Layer 4 of a small transformer language model trained on English Wikipedia (8 layers, counted from 0, width 64).
A neuron's activation on a vector x is squared ReLU(weights . x), where the dot is the dot product.
The model reads these tokens: "ey" "ev" "ka" ", S" "ed" "m" "ikh" "ov" "sky" " S" "els" "oviet" ", Z" "ol" "ot" "uk" "h" "ins" "ky" " District" ", K" "urs" "k" " Oblast" ", a" " village" " in S" "ed"

The vector x that enters this layer's MLP at each token. A number n stands for (n - 128) times 0.022.
0 "ey": 107, 167, 107, 119, 187, 167, 137, 199, 70, 130, 137, 80, 153, 142, 135, 137, 127, 99, 103, 174, 73, 163, 101, 177, 102, 143, 112, 53, 107, 136, 154, 158, 159, 151, 103, 124, 123, 83, 109, 127, 78, 42, 193, 161, 137, 220, 137, 167, 107, 145, 103, 96, 151, 141, 118, 96, 131, 145, 151, 67, 180, 59, 92, 106
1 "ev": 128, 146, 118, 110, 160, 219, 153, 192, 83, 100, 116, 91, 126, 119, 119, 162, 141, 96, 133, 159, 104, 183, 124, 180, 89, 135, 85, 51, 100, 121, 154, 147, 202, 138, 106, 136, 151, 76, 115, 142, 77, 71, 189, 165, 110, 191, 129, 148, 96, 138, 122, 116, 164, 125, 102, 94, 151, 120, 170, 86, 164, 41, 54, 129
2 "ka": 105, 168, 125, 123, 105, 151, 153, 132, 39, 95, 138, 88, 131, 137, 158, 152, 135, 101, 162, 139, 100, 206, 76, 163, 99, 108, 130, 60, 103, 157, 146, 170, 179, 110, 85, 135, 114, 73, 168, 149, 113, 82, 225, 129, 174, 196, 114, 141, 93, 152, 111, 90, 132, 137, 135, 103, 131, 170, 177, 87, 166, 75, 49, 113
3 ", S": 108, 125, 168, 143, 98, 122, 133, 186, 87, 133, 132, 62, 149, 111, 102, 162, 79, 110, 110, 146, 64, 190, 169, 166, 135, 101, 82, 123, 126, 149, 147, 85, 177, 110, 125, 117, 146, 127, 121, 90, 119, 59, 220, 126, 102, 211, 168, 172, 123, 148, 58, 149, 175, 144, 90, 63, 107, 169, 134, 117, 201, 73, 104, 125
4 "ed": 115, 130, 170, 165, 105, 115, 150, 139, 114, 118, 99, 115, 88, 134, 185, 188, 90, 116, 159, 186, 66, 175, 153, 129, 133, 138, 146, 75, 130, 93, 107, 133, 157, 69, 114, 156, 145, 121, 111, 121, 58, 76, 129, 125, 106, 216, 202, 153, 184, 107, 47, 103, 90, 142, 111, 103, 134, 108, 137, 139, 168, 38, 162, 151
5 "m": 126, 134, 196, 188, 169, 194, 78, 167, 91, 107, 89, 106, 72, 120, 124, 165, 131, 103, 132, 196, 135, 153, 112, 133, 123, 149, 175, 64, 180, 174, 125, 127, 173, 105, 102, 127, 163, 106, 107, 127, 108, 80, 165, 108, 128, 203, 177, 130, 122, 151, 96, 55, 149, 138, 100, 68, 116, 106, 117, 140, 158, 33, 122, 101
6 "ikh": 71, 136, 172, 144, 165, 153, 94, 163, 73, 102, 103, 85, 116, 130, 137, 178, 125, 99, 138, 208, 162, 150, 97, 143, 168, 163, 178, 37, 170, 145, 132, 138, 171, 114, 125, 101, 152, 123, 123, 117, 66, 104, 146, 115, 150, 196, 173, 160, 115, 133, 86, 49, 165, 103, 110, 129, 131, 144, 119, 99, 151, 32, 118, 107
7 "ov": 88, 137, 129, 159, 147, 201, 110, 137, 62, 124, 95, 58, 68, 135, 159, 168, 147, 128, 139, 162, 173, 151, 104, 144, 137, 128, 132, 43, 129, 170, 149, 129, 200, 107, 84, 110, 160, 109, 142, 128, 128, 66, 193, 137, 121, 209, 140, 153, 116, 139, 102, 81, 142, 101, 111, 112, 134, 134, 161, 95, 166, 30, 93, 125
8 "sky": 100, 166, 121, 153, 137, 185, 115, 127, 47, 98, 111, 79, 119, 117, 159, 177, 137, 117, 119, 165, 171, 143, 96, 160, 145, 138, 160, 44, 134, 192, 130, 142, 200, 121, 108, 112, 117, 84, 115, 138, 94, 91, 160, 106, 135, 213, 165, 154, 135, 124, 61, 84, 157, 100, 105, 125, 143, 157, 165, 58, 168, 56, 95, 110
9 " S": 117, 162, 151, 110, 105, 161, 125, 165, 96, 83, 151, 85, 106, 91, 115, 146, 78, 132, 111, 139, 99, 198, 181, 153, 158, 137, 78, 108, 79, 111, 147, 133, 199, 118, 130, 146, 116, 100, 136, 121, 71, 23, 213, 154, 91, 192, 179, 143, 143, 137, 118, 124, 168, 153, 103, 61, 121, 152, 135, 54, 221, 67, 108, 130
10 "els": 86, 163, 121, 160, 114, 191, 174, 148, 52, 158, 159, 93, 83, 116, 167, 126, 104, 111, 125, 178, 85, 189, 96, 172, 130, 116, 92, 79, 138, 154, 128, 114, 145, 117, 104, 109, 108, 41, 107, 151, 72, 68, 179, 148, 119, 192, 145, 159, 127, 163, 107, 83, 129, 162, 132, 87, 158, 143, 172, 98, 206, 64, 93, 129
11 "oviet": 111, 133, 140, 174, 171, 185, 115, 126, 95, 79, 160, 64, 93, 101, 151, 172, 129, 80, 107, 164, 141, 180, 113, 165, 144, 125, 135, 42, 103, 223, 121, 101, 185, 121, 141, 126, 141, 99, 129, 115, 46, 122, 126, 165, 138, 201, 187, 162, 144, 106, 88, 76, 172, 80, 88, 113, 133, 129, 152, 57, 144, 80, 125, 121
12 ", Z": 134, 135, 167, 141, 75, 139, 141, 160, 75, 79, 147, 78, 132, 115, 140, 154, 81, 131, 91, 106, 98, 204, 132, 134, 155, 131, 89, 119, 132, 153, 144, 114, 216, 81, 119, 124, 127, 102, 158, 67, 90, 66, 186, 115, 112, 173, 223, 168, 162, 147, 64, 128, 198, 110, 80, 100, 132, 149, 157, 90, 204, 81, 85, 133
13 "ol": 105, 132, 173, 140, 104, 172, 180, 78, 57, 115, 120, 57, 37, 131, 153, 188, 122, 96, 155, 141, 89, 207, 112, 150, 146, 155, 73, 109, 166, 157, 143, 170, 175, 112, 109, 147, 115, 149, 114, 122, 35, 105, 152, 101, 102, 148, 215, 161, 145, 134, 80, 120, 155, 160, 102, 87, 110, 97, 186, 138, 151, 55, 87, 133
14 "ot": 83, 138, 101, 162, 131, 171, 161, 111, 87, 142, 147, 63, 52, 106, 185, 176, 151, 90, 145, 151, 132, 191, 148, 164, 143, 126, 109, 68, 123, 156, 151, 158, 186, 118, 106, 132, 99, 127, 124, 94, 76, 88, 158, 111, 136, 178, 165, 168, 135, 148, 91, 57, 166, 142, 109, 136, 120, 114, 172, 109, 184, 25, 88, 94
15 "uk": 119, 182, 131, 118, 142, 193, 178, 120, 54, 94, 110, 55, 91, 145, 161, 173, 135, 105, 129, 156, 153, 190, 85, 168, 131, 131, 130, 82, 148, 161, 164, 158, 165, 125, 75, 146, 93, 159, 125, 99, 26, 93, 186, 96, 111, 182, 137, 152, 125, 156, 96, 79, 158, 114, 102, 111, 121, 121, 179, 87, 168, 55, 83, 128
16 "h": 96, 145, 123, 154, 170, 172, 117, 167, 44, 100, 117, 54, 105, 122, 128, 161, 135, 96, 136, 215, 156, 185, 149, 152, 152, 150, 157, 79, 157, 168, 131, 169, 197, 135, 110, 105, 110, 130, 132, 106, 66, 67, 172, 123, 138, 160, 186, 131, 117, 185, 106, 91, 173, 106, 91, 92, 113, 153, 121, 79, 155, 40, 74, 98
17 "ins": 78, 150, 127, 124, 151, 196, 177, 148, 58, 119, 165, 52, 97, 124, 164, 168, 122, 97, 127, 166, 111, 197, 137, 166, 134, 114, 121, 76, 138, 168, 163, 137, 165, 111, 81, 128, 105, 131, 133, 132, 92, 75, 190, 144, 112, 208, 140, 116, 137, 125, 77, 97, 158, 138, 143, 89, 144, 129, 154, 57, 145, 45, 58, 118
18 "ky": 103, 148, 99, 161, 155, 136, 140, 192, 37, 111, 157, 71, 132, 130, 131, 166, 138, 101, 137, 199, 131, 150, 107, 156, 151, 134, 150, 52, 134, 184, 135, 138, 178, 130, 110, 107, 133, 100, 123, 99, 90, 60, 176, 133, 141, 194, 147, 145, 148, 152, 104, 84, 169, 130, 121, 122, 135, 164, 130, 52, 160, 36, 67, 85
19 " District": 114, 142, 105, 132, 168, 159, 135, 147, 46, 113, 129, 75, 173, 127, 130, 164, 86, 93, 96, 180, 160, 158, 149, 143, 128, 117, 176, 77, 138, 198, 132, 119, 189, 146, 125, 90, 129, 100, 120, 95, 66, 66, 189, 145, 179, 193, 181, 164, 122, 162, 107, 118, 169, 83, 81, 98, 131, 152, 108, 59, 171, 53, 103, 96
20 ", K": 142, 141, 148, 156, 103, 106, 147, 162, 48, 107, 144, 77, 182, 146, 100, 155, 87, 100, 84, 124, 96, 186, 144, 173, 122, 131, 109, 126, 145, 135, 142, 115, 195, 121, 117, 105, 148, 83, 152, 66, 128, 82, 180, 113, 126, 187, 195, 169, 133, 169, 71, 143, 205, 111, 99, 47, 114, 159, 145, 117, 199, 60, 64, 112
21 "urs": 87, 155, 151, 119, 118, 167, 181, 132, 44, 122, 117, 105, 126, 169, 167, 171, 56, 109, 119, 186, 54, 202, 158, 136, 157, 145, 119, 71, 155, 129, 133, 147, 167, 122, 106, 78, 133, 114, 121, 122, 122, 78, 131, 84, 138, 210, 186, 147, 157, 117, 101, 130, 130, 136, 100, 77, 121, 106, 143, 124, 182, 38, 113, 121
22 "k": 97, 145, 142, 158, 130, 160, 160, 166, 41, 124, 90, 78, 131, 152, 134, 182, 117, 122, 114, 197, 105, 163, 116, 153, 119, 144, 147, 66, 155, 131, 131, 163, 174, 125, 92, 113, 131, 102, 144, 108, 95, 74, 181, 110, 149, 209, 193, 128, 143, 146, 97, 70, 157, 138, 112, 79, 117, 150, 128, 119, 167, 32, 86, 88
23 " Oblast": 113, 157, 129, 150, 126, 156, 148, 129, 30, 86, 126, 52, 138, 138, 141, 171, 104, 115, 133, 191, 142, 174, 122, 111, 127, 94, 168, 56, 128, 191, 114, 156, 172, 101, 107, 97, 143, 76, 137, 123, 91, 94, 186, 131, 174, 212, 163, 158, 163, 133, 98, 100, 135, 100, 98, 130, 120, 146, 159, 75, 159, 53, 111, 116
24 ", a": 119, 97, 139, 139, 56, 28, 103, 186, 95, 109, 177, 72, 116, 107, 112, 156, 96, 70, 141, 162, 113, 194, 155, 181, 138, 108, 124, 131, 138, 196, 145, 125, 150, 138, 117, 136, 151, 75, 168, 100, 126, 141, 168, 112, 144, 214, 167, 142, 109, 92, 28, 174, 153, 103, 109, 92, 134, 152, 141, 91, 148, 132, 131, 92
25 " village": 115, 145, 148, 148, 115, 119, 93, 131, 60, 116, 160, 93, 96, 123, 108, 144, 54, 107, 115, 160, 68, 148, 159, 129, 121, 175, 220, 81, 139, 189, 133, 119, 199, 110, 108, 98, 164, 77, 172, 83, 108, 104, 156, 156, 197, 176, 194, 171, 160, 101, 80, 117, 142, 33, 105, 107, 155, 141, 108, 115, 133, 78, 156, 144
26 " in S": 131, 138, 164, 109, 50, 128, 159, 139, 80, 92, 139, 102, 77, 119, 98, 151, 75, 113, 109, 127, 55, 233, 200, 142, 154, 146, 91, 109, 132, 108, 153, 112, 164, 90, 137, 146, 132, 99, 141, 90, 48, 63, 212, 133, 112, 176, 193, 155, 158, 171, 54, 162, 171, 145, 94, 108, 118, 126, 135, 98, 190, 86, 164, 133
27 "ed": 125, 152, 150, 184, 135, 155, 196, 104, 76, 103, 147, 130, 16, 118, 186, 183, 53, 85, 139, 159, 40, 181, 146, 156, 122, 149, 122, 74, 187, 92, 112, 156, 156, 94, 151, 146, 94, 131, 122, 131, 6, 89, 87, 122, 127, 153, 167, 167, 163, 146, 71, 142, 138, 134, 111, 208, 125, 101, 131, 123, 125, 83, 98, 155

Each question shows the input weights of one neuron of the MLP. A number n stands for (n - 128) times 0.0062.

n246: 118, 131, 118, 123, 159, 194, 130, 156, 118, 136, 142, 138, 133, 123, 137, 114, 131, 98, 162, 80, 110, 166, 156, 108, 135, 128, 126, 79, 110, 120, 139, 148, 99, 84, 138, 138, 103, 116, 109, 126, 127, 138, 103, 103, 178, 94, 97, 134, 85, 152, 134, 131, 107, 188, 137, 116, 143, 146, 119, 129, 146, 171, 122, 108
It fires most on token 2 "ka"

n15: 172, 100, 105, 149, 105, 119, 117, 109, 100, 82, 112, 137, 112, 141, 176, 131, 129, 133, 145, 134, 128, 122, 111, 99, 170, 99, 116, 163, 157, 100, 146, 152, 112, 166, 128, 112, 106, 109, 113, 135, 145, 126, 115, 152, 162, 120, 61, 111, 161, 170, 119, 114, 153, 106, 156, 142, 134, 102, 172, 94, 94, 168, 100, 117
It fires most on token 27 "ed"

n133: 120, 157, 114, 105, 154, 167, 109, 152, 164, 165, 135, 105, 109, 136, 155, 107, 148, 113, 134, 136, 101, 108, 122, 116, 131, 142, 108, 148, 109, 107, 119, 131, 135, 136, 98, 131, 138, 126, 140, 146, 93, 104, 116, 137, 106, 81, 136, 165, 146, 149, 146, 134, 79, 135, 70, 153, 116, 156, 158, 121, 91, 98, 101, 157
On which token does it fire most, and how strongly? 1 "ev", at about 1.4

n138: 43, 125, 137, 109, 107, 108, 138, 91, 133, 135, 95, 164, 149, 156, 130, 54, 129, 154, 108, 83, 152, 130, 146, 115, 164, 144, 143, 91, 116, 145, 134, 131, 142, 162, 170, 154, 129, 151, 103, 63, 140, 158, 130, 88, 88, 130, 178, 140, 175, 177, 136, 102, 120, 105, 124, 110, 139, 151, 118, 147, 89, 125, 97, 120
It fires most on token 12 ", Z"

n45: 147, 134, 122, 174, 134, 162, 111, 137, 152, 106, 154, 139, 162, 186, 162, 145, 126, 111, 158, 99, 155, 165, 120, 118, 155, 81, 147, 82, 84, 120, 153, 174, 124, 127, 109, 142, 139, 155, 120, 155, 97, 115, 132, 100, 62, 168, 118, 120, 134, 147, 158, 116, 124, 106, 121, 111, 113, 96, 135, 176, 105, 101, 153, 133
Its two highest activations, in order, are on tokens 15 "uk", 4 "ed"

n97: 95, 120, 141, 127, 142, 98, 136, 132, 117, 101, 89, 115, 151, 171, 120, 143, 158, 140, 139, 107, 143, 141, 154, 113, 168, 148, 160, 173, 128, 164, 151, 109, 166, 143, 112, 150, 135, 99, 116, 61, 141, 110, 123, 103, 184, 126, 101, 100, 175, 177, 129, 100, 113, 166, 120, 181, 116, 140, 86, 147, 94, 136, 137, 125
It fires most on token 18 "ky"

n16: 98, 111, 103, 188, 153, 163, 164, 104, 159, 107, 131, 125, 167, 175, 74, 94, 135, 143, 132, 115, 137, 172, 139, 164, 146, 125, 99, 92, 134, 134, 108, 169, 134, 150, 161, 122, 130, 130, 117, 119, 136, 145, 123, 102, 104, 153, 126, 183, 127, 138, 136, 146, 116, 96, 141, 78, 149, 110, 100, 108, 78, 130, 151, 84
Its two highest activations, in order, are on tokens 11 "oviet", 19 " District"

n237: 104, 114, 146, 139, 87, 137, 191, 113, 96, 159, 172, 110, 134, 141, 104, 141, 130, 144, 102, 101, 126, 80, 138, 118, 120, 152, 120, 187, 120, 87, 152, 169, 138, 135, 158, 139, 178, 135, 143, 89, 132, 152, 160, 115, 132, 133, 136, 88, 151, 172, 147, 75, 140, 111, 94, 92, 128, 133, 131, 133, 121, 93, 164, 143
On which three tokens does it fire most, strongest first? 20 ", K", 26 " in S", 22 "k"

n54: 105, 95, 137, 62, 124, 113, 117, 66, 146, 112, 116, 145, 125, 80, 117, 125, 129, 177, 124, 150, 132, 100, 128, 122, 149, 158, 72, 149, 101, 119, 147, 119, 135, 151, 115, 93, 105, 134, 66, 105, 78, 135, 192, 90, 128, 105, 125, 115, 189, 163, 139, 124, 181, 82, 112, 182, 122, 124, 158, 172, 102, 221, 146, 125
It fires most on token 26 " in S"

n202: 74, 100, 143, 107, 107, 161, 94, 139, 175, 124, 115, 104, 122, 153, 157, 154, 148, 165, 127, 129, 157, 61, 139, 110, 70, 120, 134, 164, 58, 112, 163, 148, 127, 116, 158, 143, 119, 104, 178, 125, 131, 86, 126, 157, 105, 107, 96, 164, 138, 152, 111, 120, 113, 76, 159, 167, 144, 92, 122, 118, 106, 127, 168, 164
It fires most on token 7 "ov"

n130: 114, 97, 138, 152, 131, 121, 83, 115, 146, 95, 89, 123, 153, 108, 154, 65, 97, 148, 154, 177, 128, 92, 139, 95, 172, 208, 125, 199, 114, 94, 114, 132, 153, 137, 142, 162, 148, 145, 152, 126, 129, 132, 91, 160, 98, 110, 111, 120, 102, 169, 99, 157, 152, 119, 139, 122, 123, 131, 196, 117, 139, 102, 125, 111
It fires most on token 9 " S"

n160: 144, 146, 122, 142, 120, 157, 112, 122, 138, 140, 147, 144, 143, 84, 176, 113, 132, 168, 121, 120, 124, 82, 124, 158, 106, 77, 100, 89, 139, 141, 93, 214, 111, 104, 137, 125, 173, 164, 116, 131, 110, 109, 131, 125, 158, 157, 82, 144, 93, 111, 151, 67, 125, 128, 165, 107, 145, 121, 108, 134, 94, 133, 153, 115
It fires most on token 0 "ey"

n228: 180, 149, 124, 135, 115, 89, 145, 111, 157, 119, 140, 118, 127, 110, 159, 104, 103, 128, 99, 134, 190, 151, 158, 120, 155, 121, 104, 122, 84, 151, 114, 157, 96, 105, 132, 152, 113, 94, 121, 107, 145, 124, 137, 97, 91, 130, 96, 100, 169, 137, 148, 141, 132, 146, 86, 143, 110, 142, 148, 164, 155, 99, 104, 100
Its two highest activations, in order, are on tokens 9 " S", 12 ", Z"

n99: 104, 100, 49, 126, 147, 174, 152, 120, 146, 199, 118, 72, 135, 162, 128, 142, 149, 134, 170, 125, 116, 155, 110, 162, 127, 129, 139, 158, 172, 91, 102, 82, 119, 110, 149, 139, 61, 95, 108, 110, 165, 136, 162, 120, 131, 100, 109, 104, 125, 128, 130, 85, 106, 155, 114, 134, 160, 178, 143, 143, 119, 121, 112, 156
On which token does it fire most, and how strongly? 10 "els", at about 2.6

n183: 132, 128, 131, 115, 154, 126, 127, 132, 92, 185, 153, 153, 106, 143, 167, 153, 159, 141, 118, 157, 141, 67, 105, 120, 111, 119, 115, 86, 112, 114, 145, 133, 129, 165, 110, 113, 127, 104, 173, 95, 145, 112, 104, 117, 164, 143, 111, 139, 97, 83, 162, 143, 160, 133, 123, 103, 136, 156, 149, 121, 104, 109, 138, 148
Its two highest activations, in order, are on tokens 7 "ov", 0 "ey"

n39: 169, 139, 125, 142, 128, 134, 123, 85, 115, 115, 153, 124, 133, 116, 123, 139, 93, 103, 128, 99, 160, 138, 143, 140, 139, 121, 132, 154, 105, 154, 150, 96, 99, 133, 130, 120, 92, 102, 130, 141, 136, 164, 112, 135, 138, 147, 118, 137, 161, 130, 120, 130, 138, 125, 95, 163, 120, 151, 147, 155, 135, 121, 104, 145
On which token does it fire most, and how strongly? 11 "oviet", at about 0.72

n145: 51, 87, 61, 134, 161, 165, 144, 185, 148, 124, 110, 162, 168, 164, 139, 81, 139, 94, 146, 68, 92, 125, 128, 122, 143, 112, 127, 188, 131, 165, 151, 107, 170, 93, 103, 169, 114, 158, 132, 102, 121, 144, 115, 130, 127, 138, 98, 131, 75, 114, 104, 90, 96, 142, 162, 169, 134, 100, 130, 160, 162, 133, 126, 127
It fires most on token 14 "ot"

n134: 141, 117, 112, 93, 96, 112, 151, 118, 102, 173, 154, 140, 122, 59, 156, 144, 140, 118, 140, 125, 141, 122, 108, 121, 100, 138, 124, 91, 149, 128, 129, 130, 140, 147, 96, 104, 113, 164, 127, 184, 138, 153, 130, 178, 104, 148, 123, 149, 127, 135, 146, 123, 117, 184, 112, 152, 126, 167, 139, 116, 116, 105, 101, 130
On which token does it fire most, and how strongly? 2 "ka", at about 2.1

n162: 158, 145, 105, 142, 168, 137, 148, 115, 89, 157, 159, 149, 112, 128, 140, 154, 120, 106, 91, 128, 144, 106, 146, 95, 90, 146, 142, 116, 146, 158, 118, 142, 118, 149, 94, 121, 116, 115, 138, 133, 115, 118, 135, 149, 114, 92, 112, 125, 95, 148, 142, 123, 118, 198, 136, 141, 111, 145, 133, 146, 132, 111, 90, 151
On which token does it fire most, and how strongly? 10 "els", at about 1.5

n32: 136, 140, 140, 145, 158, 151, 132, 95, 109, 121, 115, 125, 122, 160, 125, 109, 136, 131, 101, 119, 151, 131, 129, 108, 116, 77, 103, 89, 127, 119, 117, 151, 144, 105, 156, 131, 170, 107, 116, 155, 147, 138, 91, 86, 157, 155, 129, 136, 144, 125, 166, 111, 150, 136, 94, 135, 117, 125, 133, 100, 83, 120, 117, 130
It fires most on token 23 " Oblast"

n227: 121, 139, 75, 104, 138, 177, 139, 103, 116, 164, 86, 182, 140, 116, 125, 109, 142, 102, 112, 113, 116, 149, 98, 157, 128, 131, 111, 100, 132, 145, 128, 106, 127, 83, 156, 156, 135, 136, 134, 147, 138, 133, 97, 104, 111, 164, 88, 168, 105, 144, 170, 92, 132, 100, 88, 122, 124, 141, 111, 136, 146, 89, 154, 100
It fires most on token 1 "ev"

n247: 128, 134, 135, 141, 127, 119, 155, 98, 135, 135, 135, 133, 127, 114, 184, 143, 128, 168, 123, 157, 89, 131, 133, 126, 152, 121, 158, 112, 140, 109, 116, 131, 141, 147, 169, 113, 150, 167, 124, 176, 142, 102, 145, 101, 113, 114, 136, 63, 135, 150, 122, 126, 126, 109, 134, 119, 131, 103, 122, 137, 123, 46, 159, 144
On which three tokens does it fire most, strongest first? 4 "ed", 21 "urs", 27 "ed"

n37: 135, 109, 172, 120, 79, 166, 143, 150, 151, 152, 157, 103, 93, 105, 117, 141, 101, 110, 75, 123, 120, 147, 96, 91, 151, 138, 120, 182, 130, 103, 103, 144, 104, 145, 152, 140, 151, 103, 112, 125, 133, 134, 97, 155, 89, 107, 122, 107, 123, 109, 135, 132, 128, 131, 81, 140, 129, 153, 127, 160, 155, 153, 150, 146
It fires most on token 26 " in S"

n106: 155, 127, 108, 111, 149, 103, 130, 154, 126, 147, 83, 107, 161, 150, 144, 149, 159, 129, 115, 165, 71, 78, 119, 99, 156, 142, 115, 112, 127, 147, 153, 140, 115, 136, 139, 136, 117, 117, 102, 124, 131, 151, 154, 137, 98, 170, 125, 110, 123, 116, 132, 122, 153, 141, 114, 112, 96, 164, 122, 98, 114, 145, 126, 126
On which token does it fire most, and how strongly? 0 "ey", at about 3.4

n136: 142, 98, 108, 211, 118, 170, 138, 126, 158, 144, 141, 136, 116, 105, 96, 119, 108, 177, 155, 145, 148, 120, 122, 126, 142, 118, 150, 109, 79, 140, 110, 109, 140, 101, 171, 151, 80, 156, 126, 149, 131, 140, 138, 150, 119, 110, 131, 162, 147, 134, 92, 128, 93, 57, 101, 120, 157, 107, 110, 123, 131, 129, 96, 129
It fires most on token 11 "oviet"

n35: 137, 121, 114, 142, 114, 104, 146, 141, 119, 116, 134, 162, 116, 110, 106, 126, 99, 99, 125, 128, 114, 157, 124, 146, 136, 143, 119, 124, 133, 109, 122, 91, 126, 131, 144, 152, 83, 139, 116, 140, 136, 115, 107, 141, 126, 78, 151, 147, 141, 114, 124, 160, 149, 113, 90, 130, 134, 124, 148, 115, 135, 178, 138, 140
It fires most on token 27 "ed"

n120: 114, 92, 110, 157, 87, 133, 95, 64, 204, 104, 154, 142, 121, 123, 107, 124, 130, 135, 66, 132, 172, 80, 138, 122, 151, 97, 67, 116, 153, 158, 156, 151, 117, 76, 180, 133, 66, 121, 98, 130, 158, 89, 173, 79, 162, 119, 120, 81, 125, 102, 140, 150, 197, 167, 168, 104, 126, 153, 140, 157, 160, 104, 138, 148
It fires most on token 9 " S"

n69: 129, 122, 174, 123, 135, 138, 165, 154, 131, 133, 104, 121, 80, 107, 103, 104, 119, 187, 70, 145, 110, 138, 144, 80, 109, 76, 117, 150, 110, 109, 175, 151, 104, 152, 144, 179, 143, 132, 131, 115, 197, 122, 119, 100, 95, 113, 178, 184, 158, 106, 193, 146, 134, 82, 149, 112, 152, 109, 77, 145, 131, 133, 125, 137
Its two highest activations, in order, are on tokens 9 " S", 12 ", Z"

n1: 155, 157, 107, 114, 125, 176, 135, 176, 136, 123, 124, 115, 135, 133, 154, 154, 128, 99, 131, 124, 149, 157, 97, 128, 105, 70, 159, 114, 87, 151, 139, 171, 96, 124, 110, 132, 119, 115, 117, 148, 114, 107, 100, 97, 147, 108, 88, 126, 127, 130, 160, 99, 158, 157, 104, 144, 128, 125, 119, 135, 162, 115, 142, 159
It fires most on token 15 "uk"

n18: 187, 118, 151, 167, 101, 170, 147, 120, 117, 136, 99, 102, 138, 170, 153, 134, 151, 124, 130, 161, 72, 145, 125, 108, 132, 140, 143, 139, 111, 123, 122, 84, 136, 154, 135, 139, 134, 152, 100, 144, 153, 94, 139, 100, 111, 165, 169, 119, 96, 105, 185, 100, 121, 113, 175, 169, 80, 166, 105, 132, 93, 112, 114, 111
It fires most on token 22 "k"

n193: 137, 147, 185, 107, 109, 144, 143, 125, 94, 118, 125, 105, 175, 169, 92, 178, 152, 149, 121, 82, 158, 121, 80, 147, 103, 142, 106, 169, 65, 69, 159, 103, 127, 148, 116, 138, 186, 149, 128, 154, 128, 145, 106, 146, 86, 159, 120, 112, 161, 146, 159, 101, 154, 160, 127, 110, 117, 86, 109, 146, 183, 119, 136, 118
On which token does it fire most, and how strongly? 20 ", K", at about 1.6

n96: 127, 112, 121, 124, 101, 103, 181, 106, 84, 82, 163, 137, 135, 102, 162, 125, 166, 145, 97, 142, 136, 93, 150, 178, 111, 79, 130, 126, 144, 74, 158, 127, 175, 97, 136, 195, 150, 106, 161, 138, 155, 79, 93, 127, 122, 114, 148, 107, 122, 140, 155, 109, 117, 116, 128, 144, 145, 73, 83, 100, 116, 121, 182, 118
Its two highest activations, in order, are on tokens 27 "ed", 4 "ed"

n194: 157, 103, 106, 151, 120, 98, 115, 107, 145, 130, 140, 138, 121, 102, 123, 168, 100, 125, 157, 119, 123, 114, 143, 99, 167, 171, 147, 108, 124, 139, 138, 93, 96, 124, 109, 165, 103, 164, 115, 185, 121, 151, 135, 114, 137, 155, 67, 117, 155, 88, 130, 141, 101, 123, 103, 119, 120, 87, 112, 81, 178, 167, 102, 118
Its two highest activations, in order, are on tokens 24 ", a", 4 "ed"

n197: 169, 129, 162, 158, 137, 151, 124, 122, 134, 113, 139, 142, 158, 106, 68, 122, 105, 110, 190, 126, 157, 129, 159, 167, 138, 131, 171, 135, 176, 133, 109, 124, 75, 151, 158, 110, 90, 150, 128, 170, 127, 154, 99, 142, 104, 167, 115, 89, 182, 124, 86, 124, 121, 92, 131, 126, 158, 115, 85, 121, 131, 150, 115, 120
On which three tokens does it fire most, strongest first? 24 ", a", 27 "ed", 5 "m"

n151: 99, 164, 140, 168, 126, 102, 87, 185, 201, 174, 151, 128, 148, 134, 86, 103, 114, 116, 129, 188, 74, 128, 110, 164, 138, 103, 107, 175, 139, 98, 129, 161, 148, 165, 96, 119, 129, 198, 107, 138, 161, 143, 57, 149, 145, 140, 172, 101, 133, 146, 134, 142, 132, 151, 101, 113, 56, 127, 102, 145, 70, 92, 158, 142
On which token does it fire most, and how strongly? 3 ", S", at about 0.12

n117: 125, 117, 85, 137, 164, 138, 107, 89, 100, 184, 160, 91, 117, 149, 124, 197, 151, 134, 118, 142, 97, 93, 175, 104, 104, 119, 113, 143, 144, 126, 176, 112, 121, 162, 86, 112, 138, 142, 72, 121, 130, 177, 92, 145, 147, 165, 147, 114, 105, 150, 120, 132, 112, 92, 156, 131, 94, 150, 167, 147, 98, 89, 127, 141
Its two highest activations, in order, are on tokens 14 "ot", 17 "ins"

n170: 87, 123, 90, 120, 103, 129, 125, 91, 173, 149, 77, 130, 99, 114, 119, 125, 180, 107, 93, 199, 139, 98, 150, 118, 149, 164, 118, 176, 105, 104, 120, 81, 126, 135, 156, 101, 101, 126, 119, 91, 147, 131, 140, 163, 128, 131, 149, 156, 111, 149, 152, 154, 123, 67, 130, 125, 161, 169, 177, 121, 114, 140, 101, 92
Its two highest activations, in order, are on tokens 16 "h", 19 " District"

n178: 130, 178, 105, 180, 133, 130, 96, 102, 119, 105, 78, 126, 164, 117, 143, 112, 154, 168, 102, 155, 124, 105, 171, 113, 166, 156, 127, 155, 124, 135, 149, 117, 163, 136, 130, 137, 111, 129, 141, 120, 109, 93, 111, 134, 161, 131, 152, 107, 119, 142, 95, 76, 125, 121, 121, 151, 150, 94, 138, 146, 128, 113, 87, 115
Its two highest activations, in order, are on tokens 16 "h", 8 "sky"

n118: 133, 74, 196, 103, 192, 131, 75, 133, 84, 147, 111, 111, 121, 172, 135, 123, 127, 162, 135, 167, 91, 141, 83, 93, 155, 123, 144, 122, 144, 100, 143, 153, 136, 176, 168, 136, 141, 176, 80, 102, 140, 136, 144, 116, 74, 100, 103, 149, 127, 161, 156, 147, 94, 149, 89, 79, 85, 90, 156, 154, 99, 136, 135, 95
It fires most on token 5 "m"

n40: 142, 130, 152, 142, 128, 151, 90, 126, 107, 181, 135, 155, 131, 135, 140, 159, 88, 131, 131, 105, 125, 123, 105, 152, 109, 67, 106, 104, 109, 99, 135, 101, 135, 120, 152, 127, 124, 167, 127, 126, 120, 108, 91, 104, 154, 106, 125, 138, 159, 122, 111, 176, 140, 105, 137, 108, 115, 85, 160, 157, 120, 141, 145, 166
It fires most on token 27 "ed"